Layer 2 of a small transformer language model trained on English Wikipedia (11 layers, counted from 0, width 96).
A neuron adds its activation times its output weights to the MLP's output. To switch it off is to set its activation to zero at one token and run the rest of the model.

Output weights of the MLP neurons that the questions are about. A number n stands for n times 0.0033.
n0: 25 7 21 15 21 3 12 -3 -9 14 -22 -48 -7 -47 -30 11 -8 9 -32 7 -31 -18 33 10 3 14 -3 -5 -8 40 -22 -4 -39 -34 12 -5 22 -31 31 20 -6 46 7 -23 -5 -26 -6 3 40 26 -11 17 20 10 -45 36 17 -7 -5 -6 32 21 15 -23 -19 -47 7 13 4 25 0 15 -17 2 -35 -26 5 15 -6 -21 -55 39 -12 -13 5 28 31 20 -3 -8 18 4 -19 55 -26 -23
n52: -1 -27 -6 0 7 -10 11 -16 56 -4 0 -17 2 -57 -14 27 18 25 -8 0 24 -10 41 -13 -5 -26 -28 39 -21 34 2 -23 15 -9 -5 -14 14 -11 -2 1 18 -16 -12 -6 -14 -32 -2 -53 -32 -29 -16 -6 -7 3 58 32 7 29 -28 55 -8 6 -13 -30 -4 -11 -11 8 -9 27 -10 -31 -24 -5 -8 -18 -4 11 3 -9 -29 4 63 65 3 46 -3 18 -7 -19 3 -5 19 35 26 20
n55: 9 4 31 29 11 3 4 5 13 17 13 21 12 1 -17 29 -15 -36 2 13 -16 -11 6 -8 -2 -59 -35 23 37 39 -12 6 24 1 -23 7 -24 34 9 -7 -17 -26 19 5 19 28 31 46 -23 -20 13 -27 -45 -10 10 -34 33 -26 18 24 -18 26 -20 -11 -18 -23 -5 17 -7 -3 -24 -25 10 -7 25 -26 32 4 8 4 15 -1 -10 -8 -8 -5 -18 -15 -25 -14 5 61 19 -25 -1 -44
n94: 10 18 33 -34 -4 -10 2 -20 -23 -10 -6 24 -5 -40 17 -4 -6 -11 29 12 13 -22 0 -18 -26 16 -37 -23 8 20 9 -18 2 -30 5 45 18 -2 2 43 -37 4 29 11 -1 20 3 -28 33 -1 -37 34 1 26 -26 8 -23 -8 21 -1 1 40 -48 -19 22 -9 5 -10 -8 19 39 3 -34 -11 -2 -3 34 -31 -11 1 1 22 -21 -6 12 0 -22 39 -25 -3 -26 33 -39 11 -18 36
n104: 20 -58 -26 -3 0 0 8 -43 -9 6 0 0 -15 27 27 0 1 -29 9 -8 -33 2 -9 -7 -49 -40 -4 62 34 20 0 33 2 31 -10 5 -1 -2 30 -3 -20 39 -1 0 27 -29 -3 6 -19 14 41 -25 22 -4 -25 6 -84 1 15 7 -36 18 8 48 -28 18 2 -20 0 -5 16 -11 -8 10 -21 -20 28 28 9 27 -25 10 -17 43 4 10 11 1 -18 20 8 11 0 -25 -11 -13
n105: -28 22 19 6 -51 43 -39 -23 -9 58 16 40 -9 -33 6 14 7 9 -18 5 -51 23 -26 5 -44 -39 -8 53 -14 21 -5 -12 13 2 -22 -35 17 15 -26 -1 39 6 -10 -12 22 -4 -3 10 -7 9 -11 -3 1 3 -19 -2 22 -46 27 12 7 6 18 -12 2 0 11 23 18 -7 7 -32 35 -30 5 24 6 -35 30 -70 -20 37 12 21 -38 -13 -24 9 28 36 6 26 36 -37 13 -45
n127: -10 22 46 11 12 -9 -13 -34 8 7 17 -6 -7 -16 8 16 -14 -9 -9 25 9 25 -15 20 28 20 19 1 8 -1 12 -20 19 8 -22 -9 -4 1 25 0 7 30 24 23 10 31 -17 21 23 9 -27 37 13 -10 12 2 -19 11 -66 -21 -14 -23 -21 6 -38 -1 -24 -14 -19 27 2 -30 -23 2 -10 -56 -10 12 -10 32 10 3 16 2 -2 17 -1 -28 -34 -4 22 31 9 -28 -32 -30
n131: 12 19 8 44 3 -34 33 -41 -33 25 7 -32 21 -26 -6 -1 37 9 21 -3 -21 53 -11 -19 23 -15 -16 16 -47 49 -6 -22 26 -40 -17 23 -29 3 -1 -31 9 1 -17 22 -43 -4 -2 -2 -38 -14 44 -3 34 11 10 15 -20 44 35 -16 25 -6 -30 -4 17 4 -9 -29 -4 7 -9 18 34 13 -33 -2 21 -25 -40 27 49 -24 2 -1 -25 -5 -24 -36 -5 11 3 1 -9 10 15 2
n132: 10 29 4 4 35 -14 -10 24 -3 -20 -6 41 27 -8 11 29 25 3 -52 2 6 1 4 -12 0 1 -17 -44 30 19 12 -58 -39 2 7 8 -45 -29 -15 9 -39 -22 9 -8 31 -37 6 14 -2 7 8 -7 5 15 -2 14 10 -15 -45 -12 -7 -29 38 -32 -19 -26 5 -1 24 27 16 -15 3 27 27 8 13 31 -44 -20 1 -21 -4 16 1 27 4 -5 -17 31 5 14 -1 5 32 -1
n158: 19 19 -10 -15 9 26 -31 5 -6 -8 -20 0 30 28 -24 -11 9 -16 12 5 2 22 -20 -11 23 51 -14 6 -38 32 19 -21 -15 4 -32 15 43 -8 -21 24 12 -42 -18 2 -23 -2 -2 -27 53 1 -4 -7 17 20 -22 -1 -22 7 5 -24 -18 8 -10 -18 31 -15 28 25 20 -25 40 -24 23 26 15 39 -13 -28 18 -24 18 -10 -11 -41 12 35 27 -22 -42 -6 -18 18 -12 -31 -10 -33
n207: 16 -22 -9 -3 -27 53 4 -26 -34 -20 16 19 28 -31 33 -17 -10 56 25 4 10 31 15 -10 44 47 -9 4 21 23 23 6 -61 -27 34 -29 28 -20 13 22 -42 26 -29 -37 -69 -2 43 16 -33 -28 15 -44 16 -1 -33 -17 -45 -16 6 18 -7 50 10 4 -5 -3 24 -29 -18 26 11 3 20 -37 -28 -20 19 40 -44 -37 -22 41 25 1 -12 0 1 15 -22 59 -26 35 -1 18 -34 0
n208: -4 36 30 -20 -9 2 -25 33 6 36 4 -4 -5 39 21 -28 28 -29 25 12 -6 26 -52 -13 -14 18 -18 11 -1 -6 24 -14 -7 22 -4 -17 11 -38 -13 22 -37 -31 2 24 12 -5 -10 -28 22 3 0 -16 5 13 23 19 -41 19 -3 -6 -8 14 11 12 -2 9 -24 -2 -48 2 3 25 -14 -1 8 -36 31 0 -4 25 -1 -29 8 17 -18 20 19 -15 -11 -46 -14 1 -5 19 12 21
n212: 46 -17 -16 -2 -28 -37 24 -41 -16 10 1 -18 -28 9 -7 -8 -6 -7 26 -11 -22 50 -18 30 17 32 12 26 19 0 6 6 -9 -3 16 23 -17 25 -6 31 4 -6 -51 5 -11 -32 6 -21 1 13 -32 -43 -22 12 -1 3 -9 14 23 -15 17 0 14 -8 0 17 -2 -2 39 5 -7 -17 8 12 23 -28 -6 -2 -8 -2 14 -9 -19 -19 -1 44 7 29 -12 30 -11 -3 -17 -15 21 -23
n243: -8 -32 -1 31 -5 0 14 5 -58 -6 -10 -18 -35 3 -23 17 31 -6 -22 3 18 8 1 -14 16 -35 -12 32 -7 4 9 -40 -22 2 -33 5 15 13 27 -20 -3 -16 21 41 14 19 22 -2 4 23 40 27 -33 8 14 3 -19 11 0 -6 9 -12 -27 6 38 -4 -28 -38 35 -25 9 11 9 7 15 -9 4 10 26 -14 -21 42 8 -16 -10 -3 -31 -15 -1 -25 7 13 24 -26 7 31
n246: 10 21 -27 9 20 46 -24 -33 67 -8 5 -8 18 23 6 -15 34 13 -2 17 40 32 11 -8 -7 -7 -15 -1 13 11 -11 -4 -30 -6 9 11 8 7 -7 -4 26 22 -3 -21 -16 8 -3 14 1 -19 17 20 -1 -26 0 -9 66 14 -44 21 -94 -41 22 -26 15 -27 27 -21 -53 8 -37 22 39 -2 -22 24 -11 -45 -9 23 -40 -55 7 -45 -1 12 -7 23 9 -38 -3 27 44 -26 26 -10
n249: -27 -9 -25 -1 -10 -3 -44 -17 -49 56 -48 -26 1 1 4 23 26 -15 5 -35 -33 7 12 -19 20 4 -3 -2 -14 10 40 36 61 -1 1 13 1 -25 -5 -21 12 9 -19 5 16 -2 -12 14 -13 1 -10 13 -33 12 11 38 -44 -21 -21 21 11 36 -25 -20 4 2 4 -20 13 -4 0 -11 23 42 28 4 8 -5 -36 -14 9 -13 -40 23 -16 -3 9 10 14 15 -40 22 23 12 9 22

Each question names a token from some text and the token that comes next. It shows the activations a of the neurons there, in the order above. A number n stands for n times 0.036.

Then comes g, the gradient of the next token's log-probability with respect to the MLP's output, scaled to length 1. A neuron's effect is roughly proportional to its activation times (output weights . g). A number n stands for n times 0.0038.

"h", then "\""
a: 17 1 0 15 0 9 1 0 0 21 0 0 51 0 0 6
g: 56 35 -18 0 15 39 10 -6 -2 -20 -28 36 10 -52 18 -2 2 22 -30 -6 -19 7 8 11 -4 -7 79 15 -29 -1 18 40 54 38 -9 24 -33 10 -23 -30 -1 42 -45 -20 2 -19 19 7 22 5 -33 -27 -12 12 -19 -11 33 -46 -2 6 -4 -11 -14 -36 -8 3 33 37 -18 -10 -58 -33 20 33 7 -34 -5 -7 -7 36 -16 2 -21 -22 37 -33 17 16 -11 62 -1 8 19 -56 -39 -24
Switching off which neuron hurts the next token most? n212

"y", then "s"
a: 0 0 30 16 0 0 0 39 0 0 0 0 0 0 48 0
g: -3 -34 40 21 -19 -36 31 -53 -16 20 -31 2 8 27 4 29 6 -16 -2 30 -8 -42 -22 -22 -17 34 44 19 11 -5 -20 -35 11 49 -2 36 -57 28 45 -48 1 -37 28 7 29 -11 -25 -9 -6 -24 17 -37 -6 -12 -49 40 -48 50 36 -49 7 6 -12 -2 18 10 -13 -3 -6 20 -12 37 2 3 -12 5 16 -23 -45 14 -6 20 64 26 -28 -33 -15 -9 -26 20 6 1 47 7 -1 13
Switching off which neuron hurts the next token most? n131

"e", then "x"
a: 18 0 0 0 0 44 0 0 0 0 0 22 0 0 0 0
g: 15 -23 -10 7 6 12 9 27 -19 25 -21 -43 4 -2 -6 -6 -9 -9 -14 -21 51 30 4 15 -31 -28 8 -5 -17 22 -4 -31 -9 37 -20 -11 1 31 87 26 31 55 18 -51 -31 -34 -26 -53 8 9 0 -43 -6 9 0 18 -33 -17 54 -42 -20 12 -52 22 26 -58 -8 25 -21 -23 23 -10 17 -5 9 -32 48 4 48 16 16 -20 44 2 19 26 17 -14 -4 7 -33 -22 -19 31 -10 -7
Switching off which neuron hurts the next token most? n0

"h", then "y"
a: 66 42 0 0 0 4 0 0 0 0 0 0 16 23 0 0
g: 9 56 -3 17 -5 43 -2 -10 9 -12 -21 -2 -11 -18 10 10 -6 46 -7 -39 -10 -23 -1 -49 -19 -15 9 23 7 43 26 -24 26 20 9 21 -26 -45 -19 -53 -15 31 -13 -72 14 -25 -25 -9 -15 -31 32 -39 3 3 13 -48 -36 49 18 12 56 -3 -15 -37 49 -32 -3 37 -12 9 21 20 12 29 24 -28 -40 -21 -36 4 59 16 9 -16 27 23 11 28 24 1 0 -10 11 -12 22 -37
Switching off which neuron hurts the next token most? n52

"ed", then " to"
a: 0 0 0 0 0 49 2 0 0 19 0 0 0 0 0 0
g: -37 -63 41 -59 36 -35 -22 14 -17 14 -9 10 -1 -31 -27 11 3 19 4 -27 8 -7 25 -48 -26 -19 42 15 -2 4 -46 -62 4 -4 32 14 7 -8 12 22 32 10 -24 31 39 -29 -22 -48 -24 22 -2 16 26 4 32 0 -22 -6 -21 23 -11 8 38 15 27 -4 23 -6 -18 34 12 -63 20 33 -34 -26 6 -26 19 15 -33 35 2 20 40 2 -16 1 -49 49 -7 -23 23 28 16 28
Which neuron, switched off, raises the next token's probability most? n158

" W", then "h"
a: 0 0 0 0 0 0 0 0 0 0 0 3 0 0 0 25
g: -45 -20 24 -9 -11 21 49 -50 -25 19 -4 -21 7 14 -20 -23 -21 -38 -5 -1 -41 -6 -19 16 -44 -1 42 -16 46 3 24 23 8 5 32 -45 1 1 6 1 27 6 -14 9 -5 18 11 -40 24 15 14 -32 27 -24 34 25 -16 -18 -37 -19 -9 41 -24 -28 5 -20 29 -28 54 -3 -7 -5 12 -21 8 -11 -22 -41 67 27 -5 70 -4 -28 -14 -33 -20 18 67 21 25 -34 1 -6 47 -9
Switching off which neuron hurts the next token most? n249

"s", then " e"
a: 3 0 0 0 0 28 48 0 0 2 0 22 0 0 0 0
g: 2 19 23 20 -10 -9 26 7 18 -41 9 -61 1 46 -25 -27 -3 -19 54 -15 16 -4 12 -21 38 28 38 20 1 -49 23 -19 14 -6 -48 5 -7 11 -7 -49 56 -10 36 -23 -3 15 -15 -21 -26 18 21 5 -59 -15 2 -23 -19 6 24 -40 24 9 -73 45 -16 -23 23 -1 -34 38 30 -36 7 25 -18 26 22 -9 38 -2 2 -16 -26 31 -20 9 -6 -50 19 14 24 15 35 -6 -37 -3
Which neuron, switched off, raises the next token's probability most? n105

"p", then "et"
a: 0 0 0 0 0 17 0 34 31 21 11 0 0 13 0 12
g: -2 -47 -1 27 15 13 -48 -18 -2 0 53 -1 33 18 -15 -5 -9 -39 -44 26 -31 17 -34 -9 15 3 38 24 -34 0 39 0 18 19 6 -41 -18 -11 -2 -41 47 -7 60 -27 9 -36 11 12 -19 -17 -24 -2 72 7 -20 -7 43 -70 -12 9 15 16 9 42 5 40 0 -4 -26 -62 -11 -2 16 -20 -13 -16 9 -17 1 25 63 14 -9 24 1 -11 2 -29 30 3 -50 20 -3 -5 -12 10
Which neuron, switched off, raises the next token's probability most? n132

"g", then "ain"
a: 0 0 31 60 0 0 0 3 0 6 63 0 0 0 0 7
g: 44 -4 8 -6 48 -18 -3 5 -7 -35 -12 5 -25 -7 29 -13 -22 31 -26 28 -6 20 75 -30 32 19 -32 4 2 16 -14 -2 16 -16 -31 5 26 -38 40 -5 -61 8 -36 16 -6 74 -19 9 27 -42 8 25 -6 21 -35 -48 -22 8 57 4 12 36 -40 9 29 -31 7 24 0 8 -42 -13 -21 -14 -16 -5 10 -8 -19 3 -40 34 14 19 9 27 -66 32 -6 1 3 20 -40 -19 -4 4
Which two neurons, each switched off alone, lower its probability most, in order? n94, n207

"y", then "ear"
a: 0 0 37 0 0 0 0 33 20 0 0 5 0 0 0 0
g: -8 -3 48 -7 -31 29 -32 18 -22 -9 -15 9 -8 -9 -24 23 -26 -22 -10 27 -10 31 -31 0 -18 -28 -3 34 15 -8 13 0 -5 -25 15 19 6 -19 10 -28 8 40 38 -25 10 8 19 24 -7 -34 25 8 -6 -36 -48 27 -47 9 45 12 12 -20 -35 30 40 46 -56 76 21 -4 -30 -13 -31 28 -61 13 -31 -16 3 31 -5 7 -31 10 -3 -3 -82 40 15 16 -2 12 43 13 5 -2
Which two neurons, each switched off alone, lower its probability most, in order? n55, n131

"o", then ")"
a: 30 0 0 0 0 9 0 0 0 37 0 0 0 0 0 5
g: -48 49 -46 14 -18 -1 -5 34 35 -12 14 50 -8 8 36 0 -17 18 46 -8 -14 56 -3 40 -11 8 34 -26 -78 -21 -7 12 24 -6 36 6 1 0 -41 -28 13 -3 4 -14 6 2 -8 15 31 -45 25 -20 -38 -7 4 -18 -1 11 59 39 21 3 -54 0 -8 -22 9 1 -6 4 5 -11 -52 34 -29 11 -13 -2 22 -9 -30 19 40 -38 15 -37 35 4 16 -36 -10 25 13 -38 -40 -22
Which neuron, switched off, raises the next token's probability most? n0

"ore", then "og"
a: 0 0 7 0 0 0 0 0 1 36 0 0 26 8 0 16
g: 20 14 -15 -22 -11 11 24 -29 12 -16 3 24 -4 66 -28 43 -34 -64 14 4 16 -46 -40 -11 34 5 11 -22 16 10 21 -29 25 -41 17 -17 24 -13 9 -32 -11 -22 14 12 4 -32 9 8 -1 -3 -54 40 13 4 -55 53 -22 33 48 -11 -12 13 -3 -7 1 -18 -4 30 -67 -10 18 -46 21 19 -14 29 -42 26 -6 15 1 31 51 -7 9 -41 6 1 1 37 47 9 -7 -15 -37 -4
Switching off which neuron hurts the next token most? n158

"re", then "at"
a: 0 0 0 0 0 0 0 11 61 0 0 8 4 19 0 0
g: -5 22 19 0 41 53 3 -13 19 42 14 -27 -37 68 16 3 23 -24 -17 19 -3 15 4 -8 -28 39 -20 -24 -29 -25 -14 -8 8 -27 3 -27 1 -45 30 -36 11 -17 -18 -10 -20 12 -20 -11 63 -23 9 -17 76 16 -1 -11 -38 -50 7 -2 -32 18 1 -61 -26 13 -12 -17 19 9 -9 57 2 11 32 19 15 -49 -25 -12 12 11 11 -23 27 13 30 -11 -41 32 -33 -15 -26 18 38 17
Which two neurons, each switched off alone, lower its probability most, in order? n132, n208

" c", then "ame"
a: 0 46 0 0 6 0 0 0 38 0 0 0 0 0 0 0
g: -41 21 -43 -17 -43 5 -37 10 42 9 16 -36 43 -52 -17 22 26 5 7 6 28 18 11 -24 -28 -52 1 37 37 -1 13 40 -24 -21 -24 -22 20 -39 -3 -15 23 40 4 -47 13 7 15 11 18 -22 27 -13 4 12 32 14 73 -20 -51 12 31 -15 -11 27 26 10 -28 -7 1 -48 46 12 -1 7 -5 -11 -24 12 -15 28 5 -9 -29 -4 -20 -16 5 -22 26 -53 -18 34 -27 50 -21 30
Switching off which neuron hurts the next token most? n52

"\n", then "=="
a: 0 5 0 0 0 0 0 0 30 0 0 0 0 0 0 0
g: -13 -13 4 -65 6 31 -36 15 -50 22 8 -9 47 41 -5 3 18 3 18 -12 -45 -18 -32 7 50 30 -58 50 -3 -35 -2 -58 -16 9 -20 -16 -12 -6 -17 35 -31 9 -33 35 -2 50 -14 -2 -6 2 20 -17 10 0 1 -30 -16 0 -6 -4 25 21 -10 1 10 -6 23 -36 -25 10 6 13 -8 47 45 54 -46 13 -36 -13 44 16 36 -9 -8 -5 63 -24 -1 14 -31 18 -15 5 -32 20
Switching off which neuron hurts the next token most? n132

"\n", then "H"
a: 3 68 0 0 0 0 0 11 36 0 0 26 0 0 0 0
g: 12 21 -5 18 1 46 -35 15 41 -18 -17 30 -50 80 -33 26 -14 41 0 -5 -45 19 1 -39 -39 2 12 15 -3 -6 -12 8 16 16 -5 3 15 -31 20 -44 72 -24 24 -22 -18 -14 -44 9 22 -22 4 -2 -7 8 51 16 -22 -34 -6 22 5 27 -28 25 2 -1 2 4 -23 5 22 -21 36 -17 -57 27 -22 -9 32 -60 -41 -14 -10 11 -3 51 -40 12 -8 -16 -15 -9 20 -8 25 30
Switching off which neuron hurts the next token most? n52

"t", then "ur"
a: 0 0 0 0 0 0 0 0 0 0 0 0 0 51 10 0
g: 27 0 -50 55 -7 -3 6 60 -27 41 -2 0 29 -32 -3 3 27 -19 -5 21 30 17 -11 8 0 -52 -36 -27 -31 -43 -20 27 -2 -17 9 -5 34 -32 11 27 2 24 -60 -20 52 16 9 -3 12 -13 -4 4 -19 7 34 -22 23 21 -7 5 -21 -9 36 15 -6 -24 37 -45 -30 40 14 -27 19 -30 8 -21 7 -37 4 6 2 14 7 -45 20 -39 38 -37 -24 -56 -2 37 -3 6 61 19
Switching off which neuron hurts the next token most? n243

"on", then "ut"
a: 0 6 0 0 0 0 3 0 0 76 0 0 0 25 0 0
g: -13 -35 30 -18 29 7 -15 20 17 -18 -5 -53 3 -11 -8 -21 11 -33 -39 39 53 23 25 -85 -2 21 -42 -15 25 -34 -22 -33 12 -16 -37 -18 26 -14 33 -65 8 -7 21 3 -28 -31 23 -11 -5 20 43 -2 -25 61 38 51 1 14 12 -1 14 -4 31 21 2 -23 -13 21 -23 44 -9 14 15 -12 -18 -50 -4 -4 36 -16 17 6 -40 35 38 7 -2 -4 -37 4 1 6 25 27 -11 -4
Which two neurons, each switched off alone, lower its probability most, in order? n243, n52

"ic", then "t"
a: 0 0 0 30 58 0 0 0 7 30 2 0 7 21 0 0
g: 2 -3 -85 -25 -20 -20 41 -9 -9 36 -9 -14 -1 16 13 10 -14 -10 23 8 -26 -31 -30 4 -49 24 -46 18 15 42 12 -9 54 39 -27 73 -21 -1 2 1 -32 -20 9 3 -15 -17 16 7 -41 -8 -7 14 32 33 26 -11 -47 44 -18 0 -22 -30 -7 1 34 17 7 24 29 19 4 -5 -50 0 -40 -33 18 67 19 3 -23 3 -45 -7 -2 3 -1 -8 46 7 46 11 10 -18 -14 -9
Switching off which neuron hurts the next token most? n104

"an", then "ag"
a: 0 0 16 0 0 22 0 26 0 0 0 0 0 0 24 0
g: 27 -47 22 14 41 -8 -31 4 -60 -1 34 35 -40 12 -7 20 -26 18 4 13 27 1 -37 -55 -3 -23 -3 -48 -28 -26 -1 28 -6 -20 20 44 34 13 -24 -21 -2 -6 5 27 2 8 47 -3 -24 -44 -60 26 -13 -14 0 -6 28 50 -11 -14 1 -60 -5 8 31 23 5 34 18 51 21 -21 17 1 -62 -12 -4 -12 -9 17 -39 -3 -17 23 -10 -23 5 6 18 -8 -3 36 41 -16 6 50
Switching off which neuron hurts the next token most? n246

"s", then " as"
a: 0 0 0 17 0 61 4 0 0 0 0 17 7 14 0 0
g: 0 50 18 3 -47 24 -25 -45 14 20 2 -16 -44 15 50 -56 4 -34 56 16 -13 16 -9 5 -4 -19 -41 44 36 37 40 43 4 -31 8 17 5 17 32 24 6 -15 -3 -10 -9 3 -13 -29 -18 -1 -15 -38 4 33 22 -34 -11 -25 -36 52 -10 -5 2 15 -26 25 3 -63 -19 -46 13 41 6 -42 -16 22 -2 -1 27 -17 4 34 -16 -26 37 -9 -36 15 9 -9 -11 -23 -35 32 31 16
Switching off which neuron hurts the next token most? n105

" and", then " h"
a: 0 0 7 34 0 0 0 0 0 0 0 0 0 0 43 8
g: 3 -32 -20 1 4 -3 16 18 -37 44 -11 -6 -1 -32 34 16 9 23 -9 -23 -6 22 -28 15 -7 39 -1 -10 16 14 56 -20 38 -2 33 -35 -6 -10 -29 -16 -8 17 -3 -20 -65 8 -24 -25 8 6 19 -11 25 17 -12 -23 -17 -30 47 16 16 17 -34 9 43 5 24 12 -9 42 -59 -51 26 -9 -2 -23 -26 22 71 -25 72 2 0 -3 52 -8 -13 19 -24 -11 -59 13 -2 6 -34 -40
Switching off which neuron hurts the next token most? n94

".", then " H"
a: 0 0 0 27 0 0 0 0 7 20 0 0 6 0 0 40
g: 33 5 21 6 6 28 3 -35 40 21 -15 13 -45 22 4 63 17 38 -6 -22 18 -16 6 -12 10 -11 28 22 -42 -26 -28 1 39 11 16 11 20 -24 3 -75 15 -44 0 -3 -25 42 -2 5 -8 -40 14 -35 10 -10 12 -31 32 39 -11 -6 35 -11 1 -30 -13 16 0 7 42 17 -7 -29 45 -41 5 -18 1 -25 -39 -47 -33 0 -17 -3 23 26 49 7 -42 -21 -37 -38 29 52 18 -24
Switching off which neuron hurts the next token most? n249

"ro", then "p"
a: 7 0 6 0 46 0 19 30 23 0 20 0 40 0 0 0
g: -19 -74 8 6 -25 -14 -10 20 -27 12 -34 -21 -41 -26 -6 -6 -24 1 -47 13 -16 -16 -28 -6 -1 42 37 -5 9 20 -13 24 1 32 6 -26 5 -37 35 -3 17 -13 26 19 2 -8 77 16 21 -19 30 -3 2 -1 0 -37 -8 -1 -14 6 6 -44 -36 -24 75 -25 16 46 26 60 -8 -25 -2 21 -17 -20 11 -9 44 2 -18 28 42 -30 -19 2 -34 6 19 59 -11 -22 20 -14 38 -22
Switching off which neuron hurts the next token most? n212

"s", then " m"
a: 0 2 0 25 0 1 0 0 0 0 0 0 12 0 0 0
g: 6 1 8 9 12 29 -14 22 21 34 24 -64 33 14 -5 -16 -25 49 -57 -24 16 -11 -21 4 -20 -2 14 -30 15 53 -22 42 -15 6 11 -25 -29 1 -20 6 -1 -8 48 -9 33 17 45 71 17 -12 2 30 15 -35 -15 -28 19 -46 16 -59 -19 39 -10 41 20 17 -9 7 -30 19 -20 29 -51 -1 1 29 26 -3 8 0 -8 -19 -10 -3 -28 -51 8 -9 8 3 -47 16 17 -50 -30 -19
Which neuron, switched off, raises the next token's probability most? n212

"0", then ","
a: 27 0 0 0 0 24 43 0 0 0 0 22 11 18 0 0
g: 18 36 30 -17 -23 -5 -1 13 12 -35 18 4 21 -25 -6 -4 -38 11 17 -51 10 7 -21 28 -37 -18 -32 1 -2 -22 -7 53 5 -6 -26 10 3 23 -29 -6 -19 -52 -18 83 -22 13 44 -25 39 8 -49 -23 -25 31 41 33 -19 4 -12 5 1 21 -16 -11 64 -22 1 -52 -15 -15 -32 15 30 16 -14 2 -11 10 15 -6 -66 45 -14 36 55 12 18 -5 -16 -32 -13 2 -6 19 14 27
Which neuron, switched off, raises the next token's probability most? n127

"–", then "2"
a: 0 0 0 0 0 0 0 0 30 0 0 0 0 0 0 0
g: 37 19 49 6 23 -31 -11 -1 17 -35 0 33 38 -52 7 -1 -9 9 -37 36 -10 -45 -32 46 -33 9 52 -41 13 38 -23 37 8 19 10 -28 38 16 41 -68 4 -33 -22 -4 2 0 -6 -18 -1 35 -34 0 -2 5 -17 16 -31 14 -18 31 -7 -24 32 -86 -5 -8 24 -20 -17 15 15 -18 21 4 6 -19 -18 29 -16 20 26 34 41 -6 5 5 -7 -5 -50 9 -7 4 27 -18 -5 -42
Switching off which neuron hurts the next token most? n132

" –", then " B"
a: 0 0 0 0 21 0 0 21 14 0 0 13 0 0 8 4
g: 34 -14 33 -47 18 -43 9 -32 -52 30 -50 -2 -29 59 10 -10 7 -30 -6 20 24 -19 -38 7 -5 18 -56 4 21 -13 -15 -6 33 47 -7 39 12 11 -17 2 -2 16 -15 24 -19 -16 5 -37 8 6 -9 -9 20 -21 30 35 -48 30 9 -16 -34 -35 -38 33 -46 16 19 -39 38 10 21 12 1 18 -16 65 27 -30 21 -28 -6 -13 -31 7 -28 -25 22 11 32 37 -16 20 2 -3 -2 43
Switching off which neuron hurts the next token most? n104

" he", then " d"
a: 0 0 0 27 46 0 0 0 30 0 0 0 0 0 21 4
g: 19 -5 48 42 -13 15 -10 -24 5 -16 44 1 23 22 53 -6 -2 37 -21 -14 13 5 -29 60 10 0 -26 11 -17 -31 -19 -4 6 -7 11 -23 -22 31 -11 -38 16 -18 84 -17 -7 -12 30 23 -12 -6 15 -5 7 -11 27 21 41 -18 -31 22 -22 -20 5 -24 24 -43 -16 6 -23 -66 -23 -17 -14 9 43 9 4 -26 -2 -9 9 -1 39 -70 12 -22 1 17 17 -32 59 -26 17 -56 -28 3
Switching off which neuron hurts the next token most? n246

" a", then " re"
a: 0 0 44 0 0 0 0 0 0 0 0 0 0 0 0 8
g: -34 26 32 4 0 42 0 28 48 -60 18 9 7 20 20 -36 43 20 -4 -16 2 2 11 16 37 29 -23 73 5 25 -18 18 -25 -2 0 -28 -17 -11 -29 -13 35 -15 9 25 0 -21 -10 9 5 15 -51 8 -19 -27 -40 -36 -1 -21 -31 -15 -2 80 20 -2 5 0 27 -36 -44 -46 -15 19 -38 -17 24 48 11 -6 12 27 0 -40 -14 10 -21 16 -40 -46 10 16 25 27 13 -16 -41 -2
Switching off which neuron hurts the next token most? n55

" de", then "f"
a: 0 0 4 0 0 0 0 0 0 0 32 35 0 0 0 4
g: -7 -13 -43 0 1 7 -6 -47 37 -16 23 -2 4 -29 15 30 23 -26 -30 16 14 -4 -5 -4 21 -37 -3 -21 86 -12 -23 14 28 15 49 3 2 7 52 70 26 8 19 47 -26 1 -1 -4 -1 13 -2 27 9 -10 30 15 -7 -20 -17 8 13 7 -19 45 -21 -15 34 -49 -2 -31 1 21 -26 -59 -14 -63 -9 39 1 -48 -15 17 4 16 13 -13 -25 12 25 10 1 -49 -2 -13 -49 -36
Which neuron, switched off, raises the next token's probability most? n208

" 2", then "9"
a: 0 0 0 0 0 0 46 0 0 0 0 0 0 0 0 0
g: 4 -32 38 -10 -30 37 -1 12 -29 1 8 -11 -45 -54 10 7 30 -20 -38 -12 -1 -33 24 3 -20 19 25 -16 -7 -33 15 2 94 -19 48 -44 -7 67 -10 31 -11 20 36 -38 21 51 -7 -1 -32 5 63 -41 7 5 -24 25 24 -19 3 -1 11 15 -38 -7 13 21 -27 1 -8 -21 38 10 30 9 -25 -32 27 -12 -15 -10 14 -17 5 -11 10 -24 17 -23 50 1 -15 -36 -27 7 -9 -10
Which neuron, switched off, raises the next token's probability most? n127

" in", then " the"
a: 0 13 0 0 18 0 0 0 0 0 0 21 0 0 0 5
g: -49 4 -12 17 0 49 7 -28 37 -8 -26 -19 20 -48 -30 4 9 31 -13 -3 19 36 4 -35 43 -23 4 82 -24 20 34 -41 16 10 -64 26 -21 8 14 47 25 13 4 -12 12 -8 33 -22 8 47 -18 -12 0 18 -10 -2 2 -46 -18 18 11 -4 13 26 4 59 -27 -6 -15 11 5 28 -12 -11 13 -37 -57 11 -1 10 -40 21 -32 33 -9 -15 14 9 -14 -10 -29 -4 -21 35 -48 -41
Switching off which neuron hurts the next token most? n52

" The", then " n"
a: 0 0 0 0 0 0 23 0 0 0 0 34 0 0 60 30
g: 45 32 -13 59 -11 5 21 -42 16 -10 -3 45 22 -56 -33 -3 14 1 2 -31 45 44 -3 -52 14 -26 -8 27 -10 -26 -55 13 23 -17 32 31 -17 16 35 -7 -25 13 38 1 0 -4 3 -11 -24 -14 33 6 6 39 5 -12 29 32 1 -8 2 -25 -30 -25 -49 -11 -11 20 -34 -22 -3 31 -29 -24 35 -28 27 -17 18 -5 10 -16 -25 -57 -25 -30 29 62 -27 -6 4 48 -11 -20 18 -3
Switching off which neuron hurts the next token most? n246

" J", then "ap"
a: 0 0 29 0 0 0 0 0 0 0 19 5 0 0 0 25
g: -6 9 -46 -35 32 47 -51 -1 -18 -21 5 11 -12 21 -5 -9 20 23 -19 3 -9 29 33 14 24 6 -5 16 18 3 -8 58 50 -9 -10 3 9 26 31 -6 36 -10 10 37 -2 -29 -30 22 -39 -80 -4 37 7 35 4 -51 -32 -44 -13 -1 -11 -19 27 18 24 -22 -30 26 -15 31 40 -15 -46 -49 -33 -23 -7 -19 28 2 32 -46 -28 25 29 20 6 24 -23 11 13 -3 5 7 -50 -3
Switching off which neuron hurts the next token most? n249